Layer 6 of a small transformer language model trained on English Wikipedia (16 layers, counted from 0, width 128). Numbers have three digits each and are written without spaces.
A neuron adds its activation times its output weights to the MLP's output. To switch it off is to set its activation to zero at one token and run the rest of the model.

Output weights of the MLP neurons that the questions are about. A number n stands for (n - 500) times 0.00029.
n10: 304219512500492455492710554625629517454357398488550484518348783314508770523525645572314290547638367475757333620585548634504172576288245513617500470620265544530396348614739760547319200578628416415591564366256492853547439496517529433617296473408577517487517612491234428427440565190683534305414487452484790303500466798688245396462593588339272483689508717597732432570645474516400441533504
n74: 521303653388525431335672554201577554769545572569467405360508395409404340514525747379470559444573405538709385442326552573281734761604399671161548648644492562159465249475443358534462718402479566351282449487355372405403374526887665650475320340529390239590586277815529332315645296316470539390547450621426443588413342462266574252559756575591332426649571307520407441639522376565458377525683
n87: 282355482465451456599395380664586656297581486513689483563379406733496509348272455529661437583657328451413308650609523357803437446491692163656713211619425391436393657360585522473639495177423509547882386417564452716198474644417557753286779424589636589773619713657308365707482317331222381517514361474714664281625373559532627385697076584375358519509554455534338365452388231483389523320746
n102: 400254713384411967552630472509518486463515519568579473637722585518139576320462318435330354626723180411481418486486801355853815514672411533580563756486153540385563354282332425581571423371743475346612510403443398577595523573292255234472221460321567640629678518539486401568724256369237308231654429545440392575539557414519431464448307383324143285643764711279457657583416457459795329190436
n189: 410515847532328400467415454440768495266658392388610291174318481454384435576291368787548546486495454514585580303237744801292660533555534440505808509564400539627452783481490616349556486532571607612721519663377331338725450404481687514440789417533350564774781319562604756548241397574312372379519854496622180324471590528561559225240260325548395563461240422629570898156437543414463495696630
n200: 667508445334496543536611460472261384642683338361461579500621585516440528390331512671322500405723543564431786484654537554350480613429575707632438690555563217606662446476551444366492459301524605662747488467390649451783648824570374746149570246316472266427373538451324608541626602616317430411328464634539747520699695528284634577448601488463484571701512567339568318594483149379564435646371
n213: 635255464586624487593340809714527239727178468827355401609228906464422412535477621495614165571732396417598402486598495741538379652764673646491571481446329699523576604551548532481638270478812331407639472476430261514505473367213392705628353660743602486509500836339455799391486637587467448327608422540442471596661635704201419640339423619662938529577357608566652667446395696438642519649433
n216: 659491311702334640491406923634475435509649504479418783462491487517183456409566433189450408679716487408660714418381536729359398548682628626439608262307530445371432626702376400867583518359106642479245442468562496549548669378531616297470390518657509569509585496172538553374513500352423478546643557295125381713455673549066500563487675595640478609372386436442583253419309536644683421564396
n236: 509385604569618436394451483378606666877668611525383343557518522651413227510381402738704465360717483553437666474558364382651447624461707417671582354237509463558468808443431513620351554410108537614685666328473306369296453263550370670819299760654553574384738521441128421383856611588464379526334276525646376605663616513446603534351477727605667432243443431517474753658399768534456752547587
n273: 486519581433559447715337293698338573343432560741589393436742642138468290605473477781584350453791392491458417572689345486296431377640619347804637619563683466542316392624854359523573602687163180692402894528685643719495694585747513500337540779359509257426528439238385623416408369223599565478439591295589757663430652436320585413600725626429626434452318230452395546429775431500500495527689
n297: 327731668377426365268524281559358790331446402496532552341509556323422732429472364770571620680490473412655241468603633533409542375569722660656562626391387622730376338551597408275306472468509670349365561314603464656421621687562405445440433651726603450664552404419464565694725286187390674826557324075761244449262687449566708394371549422462713261288361609504157290320341157756449574373558
n300: 368542649696551584693345518532500439600565756563550497477496507411568427405583592412314316608757479883408699443613385560357328605564428489482388631518631405393223754376359597742666592620559496497461441515360592311598412346719482590450648538793313446415444500452416471563577568568624544503622344635563549493560632365474716604721656547770515624432601540438554540560425368500363493646549
n380: 556557523342505411652608859355531463373739468509261750327638362360404320375578537417566440241543563605220575274556401420142421528536303582431528713239545635453367519560268381663348598567593534310341799666729383589357375614542419659413192500404175346673444413519955201401351389674790350651594394689531510321467593574439684360624287341476589329375404844346795625518342519491431426378367
n396: 621480580279276505774505736656500424265637534486650616613161634449486629714395345601613405657510514372325345580683387372604828605292804831429367317692383304616352097490791538785724374812287515784680267584340280544442523421427425429547361631510785688655500514387398209275558479614574349518368576377630291495510548370263467545552535566539309697824777585363385779537545258514353337491307
n420: 454376697653520775405437601431618651504509430535669685434796484416496640558566567422200463630749395426508717916546538390824616516411235606606568438480468547612602399459732500537430400504604302748438492686475424592541496831416589666651400600447686585771253659504588783500488595688271454793437480555504320394458699740641428539582392654576244555402516500567599318404530379456488525351551
n432: 064271562429545548419436102456694282540757365586447672365684244390358707153419573481408402381436324562404495429260532500500609352633458695504384396474338524450625472680430638591428628461364096758495555611536325770414725417523513637798743415455636482450642576403513433381654618366403226764436661461592355491362368857396447103393387487523252472514576595560509495526383373235464536623598

Each question names a token from some text and the token that comes next. It shows the activations a of the neurons there, in the order above. A number n stands for (n - 500) times 0.014.

Then comes g, the gradient of the next token's log-probability with respect to the MLP's output, scaled to length 1. A neuron's effect is roughly proportional to its activation times (output weights . g). A number n stands for (n - 500) times 0.00078.

" he", then " also"
a: 481499494415483499500486500504424481555513493501
g: 327699461482415409347558593343659491553495595542432445505557452310295567607440661367638498582449475372367542552568695606338572448383584389600429586486458556367478536424388349410613716291634480588551441600460551414371514381600398460556481436302503400389340413395533412479587546544406570642452823730419509436472375513634450641618369641362147623512414592511568441480873471633445431531612
Which neuron, switched off, lowers the next token's probability most? n297

",", then " McC"
a: 463500492494536510500650495498510496504325520495
g: 591539607583347633497465683523642423434640608339543609589482598471404326304461424417449720452495428510395542647315380449473621355451615430368374489533329342574412319607274497630439685683526451530630435547586546386769486329432435782500228502624671351455303485499429319568573499439344578408565521366631415468461461643539542369581497679532691527377671421554600346539580477509497676663422
Which neuron, switched off, raises the next token's probability most? n396

" while", then " recording"
a: 501629497492493566492496465501470510413506508514
g: 218603416470463645484369741318337432535521487647380429597400567584564416438491552607606492554368459392557466405299292288619307487412638362494507400492315509448548249417437438670388525588377488416265647617379413349554493472749464553467454495473278304546380635500530483377443416525536539284558669492682550641431555571461398495567507691591266561354502225504327565535413503455576424513378
Which neuron, switched off, lowers the next token's probability most? n74

" the", then " team"
a: 493457513504512484497500498499568508497502502478
g: 419478715514479455264384520745327633440494536414481493704462476439413397672239427401487397515428451348557512602458351636461358561611731276323579488436397613352437510601621420354606516399627469562502582705375679555454485438487464398487414430527465517403529409573540503345528410468528504350534505426446806546418466412386585669283541588560675493223487465459271610303380639628511380740616
Which neuron, switched off, lowers the next token's probability most? n297

" in", then " Tour"
a: 506491360520502491496543496496489524509484487515
g: 324576615585542260344409469545489470456447495697622289692615351432491255529540563590544513397406702487550607581412374694441597544558456329504601349444389441686645392592302499345434471707432851651318538564454538529561530542529494443429414444364418632400424493362490594395417400404689470501643444578290227461644313576649288601602568645392425498564527376613493481627581585517521577593538
Which neuron, switched off, lowers the next token's probability most? n87

" time", then ","
a: 280496498511500500504503473295469453499501503501
g: 538245611450363400489567553460430567583530472317708586585553365502322574586503495234711547326233317464414686401560273609239445394465472434301684452634335457565452484529372412664513345455508390351579499627529573506498547366456462535495448471611519561482450427609527685389538701365550190476780406546738522417544330680336366489389575504455470460350527486568455508502493528506560401420395
Which neuron, switched off, lowers the next token's probability most? n273

"inc", then "ti"
a: 473499488499505513492520525500500499501501145503
g: 484439611422634368545261521618501357414223562520552511701388528610564541442687677538472494611407433676462535422520456468350558618557484546549486463397503789532390631227619485591618499427522726541400428381426589476246631437434526376428271239527362638477494477406410609463320485542573688500353389367624627378544539434654424540445588535540476394437662372518730496629718385583436477765436
Which neuron, switched off, lowers the next token's probability most? n420

" and", then " Pur"
a: 500314489512508501503514495497516499525194498502
g: 605483557588541500536654497339606640466362526465268517591571576435608418536429547517575256369530235513468566449277330685678594487534325427703481533744771575385469645412459327633565326544502448601430478360526451598414423465667537599574575662600632430423575445582282510507616648617674352541700446491415464612652502523488578637361656376271442551546431466369668461395651560581587333457692
Which neuron, switched off, raises the next token's probability most? n74

",", then " no"
a: 480442497477717453497577495500512495500524488515
g: 427362593501554578595436304602551605439549343480407328394570459400459620334442679515379557402571507441502681571505831637590632383544501633585705526480720484509662633361629667380489585376398437517509383468621557532456461361539566479426429680463562626444698592672401264151400479601562458506493564479522585410417761511628481621581415457471348498730417496413745661658508547565467298377521
Which neuron, switched off, lowers the next token's probability most? n189

" Sw", then "im"
a: 524502490497503505626566492485492401510495588492
g: 520621603552600479684535429555503498747577326317382404552555274602379496247503495363438361742588513401415522505508471541521403415540525427394483573628359513519393438419354478517468259571367508565612524592272540358574567466374272526481570476332344257558440400573661396519290503329459395870349659708571436315532562552392532408657581638516433382628538511473459521593569464603470555678312
Which neuron, switched off, raises the next token's probability most? n213

"She", then " secure"
a: 555530481492506507499475500521626515486493503501
g: 337568459507610528609418647588552724475583513312472530421457498684488382621412498543713569555639337489306671397394662728534355431622658553369434528541557320532423601404751386368527337573166485536453547393306408306547620572597440569489663581489584576421436490570387653273539552442459389530538354424421364647621437527508555516313591602582568417554688413541293271482605475579371538722469
Which neuron, switched off, lowers the next token's probability most? n297

"Or", then "eg"
a: 507486520535499506508488500507498487488497500286
g: 726471549500383528620483259600369428532515422385467639330733598481436397484681534602479567521560436363526293617497435357355512507528530659571446361448608373532670652483526485451340510667362468398560672355427497438528646602436521497492349622592191264551557549284461421412510400676497641579522613384453529493400371500569451753599368338454471470174496476438781337596419471726484525567420
Which neuron, switched off, lowers the next token's probability most? n432

"=", then "2007"
a: 489508504506497508502604496496514502502500525500
g: 712425251535357562418474521438448524419326553409549526526518372547274795716441584462676057445541530449434506664674477374521525521589315653587441454542499373451411492441648658593569388462545442541570454641483532570509418554575506444482444462564511476675391568336515656534578436487505369437318332630528327224642450567560623462778466484472451305611471558457739544520441519511336656308456
Which neuron, switched off, raises the next token's probability most? n216

" |", then " 66"
a: 501503489496510503510596494511511503509427507491
g: 519449633359567578617567367497565460767547597483163533436431569233487485598590498585513679433562780316530497506530756594430531334417420653409658584601552302463584558702457485352529705615542458378520472551497309537599482406348508625406639381581371487629342578601534440713283457633414621365540393347505688475393557690373450438571371573523564508395409460411516205449576407533543501575465
Which neuron, switched off, lowers the next token's probability most? n396

"–", then "9"
a: 495499500500495502530490374516515391502484494503
g: 504408536469551502414528626554469333473455603526538479397450842660660433529591525498383498420495437424575421495481514472627520625362618466711433529551485562648155581601365519588632476368531387448390500540286497518702541564511461522377449382444423519775306547586569692607513391288593565291529713591563539718659394488752372589586402595546295571655448594696567632611348376649683433403506
Which neuron, switched off, lowers the next token's probability most? n236

"eri", then "ment"
a: 507501404503500505490441483516494486506493363511
g: 477531639348592344233436725589531564383556471448773761528453436371502523485694289553413589476305592373426531329478526390506497395488481504522612568427265499406649553517537456328533421508475413454632600438645692503658393543461478580530525624506459455550557445716487504412491347486558597451555609767502471327535332386471702661642634423703666577566319451300420667753400405544600328468599
Which neuron, switched off, lowers the next token's probability most? n420

" and", then " Do"
a: 510454509502502499512614504494525498484181501508
g: 744370560524392302436550649572559616424481598571329402532571356666526482526510629560534494268529602492408535473438655482519576404558495473592542473313610482630250815334710421599460566275463395599514597419589319509372527640646493439439579545441378383414337435589428503470477507504637417612775450395624485620361389456742342526571613479376514491486272619497526608302756609394661557352624
Which neuron, switched off, lowers the next token's probability most? n396

"2010", then "="
a: 273504486502477497433500497500500471498499501503
g: 675557660538562691499579542272663416473641499311361508372343404428280604462381460554377412601386658537525438424544603383650674330361589334409467460283455583464470205484394403601563736483511406558594436484697385390556628508486573675573505755692594365579564507526576401484383498621513469226665595560541622486532349507275463502531626415560518336522611338593638478487319563639519373427526
Which neuron, switched off, lowers the next token's probability most? n10

" a", then " 19"
a: 498500500498500584489525500517486520486502482482
g: 424570508531503664622476445474445552562580606543563549380586524430455447649186299713517600317421627444610256419664422459404397485517499648674426598552476658514424543663387626470524566703397575479499554545452326510502531420599676601383830444550377304507584579613379343781527428658490475556615475531698521573536453458421281503588568407402604530343515559442588708264642595624442598702323
Which neuron, switched off, lowers the next token's probability most? n420

" day", then " that"
a: 519497506513490434492488488481512464505502498498
g: 341416294543660675472374510383646445650350221631670614470510441528590514418483644496209523426682575344457443381675640512695335666464557502752363430315663736625390403375397447599432524611572462507430403540487453623534476485612659546441518572404538365417585475363437438390376445343334578405517574461585408482407337411469564624462600657582361436766342556439542457503497544321494447631705
Which neuron, switched off, lowers the next token's probability most? n10

" first", then " major"
a: 496495499501482366505514499505505450501496500500
g: 393526389392401531640571641342469351547444457364638344625533517497569451538468508432628621462503463521570647431565558638629698588449293526652820479420668613652557286465410233512518520541660260420450520427434485583433663643509627687536579393478534476516481535699376386541590607534510583491244529549450329756622374460541645358366468550705292621451454568304435523511618405666362446337337
Which neuron, switched off, raises the next token's probability most? n200

"-", then "year"
a: 396498495499497462503564390477502484498513507493
g: 449579377554491461458543591540539301564527534491578304429479667691637520470651483357353521608371418535518468553593385487187354471319364519359288570606596474655323372386487455352493498555527524343589449755494504523408469513565555492374607409319374451529307552626373507670534589488703642533448666589490411548306472625547696320529560203654733402461448464612302415273350514416652511412582
Which neuron, switched off, lowers the next token's probability most? n236

" Li", then "ts"
a: 496501486680494500507484500505521516489496612504
g: 581315397538437405529596565642479633522383462593636370394375402463629696589330560471616512632532574408537482663466788623340534337482590266462464345395429611534636396519404639643622389484711442325562538426462506613618375441701517559516543583621569497418702377525672594621373593375338418578465703529475477532312427504621512517676375393286544340367600441389578734592508674330423305384610
Which neuron, switched off, raises the next token's probability most? n420

".", then ")"
a: 497500505500568520489342498500499450487504455519
g: 298442581428437358413469699668627443472474413351500589622675459422332534504548465408599499410234474503385523701293486525752527624454513463304497309437680558525456225506486608410498485627589496699561440407805445588539611358352519581534340373303603644413496370565539706439594660609491384673512375420556440477451525654619572623482375471607472570713330398530430453443375405476598528271625
Which neuron, switched off, lowers the next token's probability most? n300

"|", then " Michigan"
a: 511504498514494493501565509511503500494499512506
g: 473498577616517569587589477561579644515351514398678436611455558643414637804554531568437631474331498440502508446301619544406496386541390436506462519615505396587727489578577418552587503319664507513483381531813407304411519295451452335391649530640678494489569426600422599329279679407526375521638515659584494690423301356575523614312523602319608489595376665463770565377732501524349372420551
Which neuron, switched off, raises the next token's probability most? n216

" As", then " a"
a: 495496497398499493501484497484531494525510499494
g: 416571493534580449524583574592615418624363548409559453447353560445955482448464470382553427691472418531660526675455429285620445524525718366580498335611562552528647391495403388483512497436297386468566430492543496622334561294628488413490526433450421420499339358501609472472638342472762486521536521539516702519593323241841405588335549307521579357462535354298522486299488585530303566471468
Which neuron, switched off, lowers the next token's probability most? n102

" strike", then "outs"
a: 493502489548507498397484497347327487498497531495
g: 534550380435444472317444360476456416546721454385576595633473499521683426420624383391323493444506426433520599731413539376395621689569467511296550424782460367385691696473519360477500458516639310599397623748437517443535568612634289482693494261565736503386503462337418340439428500386656374536653412675388378412627501205449626492564532392517516428433396408475413403655312598480464507409610
Which neuron, switched off, lowers the next token's probability most? n297

" a", then " record"
a: 502498499499492602492525498515499498487484491489
g: 310453372387336464428388280703485466528485285560637566687504416639502598342816521329463633659430354543554640553468351566583377536603444349460427529747425506503508322540612533502554350569570621559521440389396555629564569446348360639570555442495485268416240468513466739542344593464425427507381304535474437351485404617462500445354336554343631283362562432481368561688335484390346436562593
Which neuron, switched off, lowers the next token's probability most? n200

"-", then "place"
a: 480500518489510338501533445511496497515513513494
g: 456532429411531529515467475642621540591615500558274536556649497227605600510519276565513619582552513635572628501832547530725423476530562492467709400710444384464519757319499431326372521471376552640451646431365309533452378506588764507612530584516375504385798378511403510380393575419371534584634499303325481581433529189611439582489628632515300586503528433468443569471443722588450430537515
Which neuron, switched off, lowers the next token's probability most? n200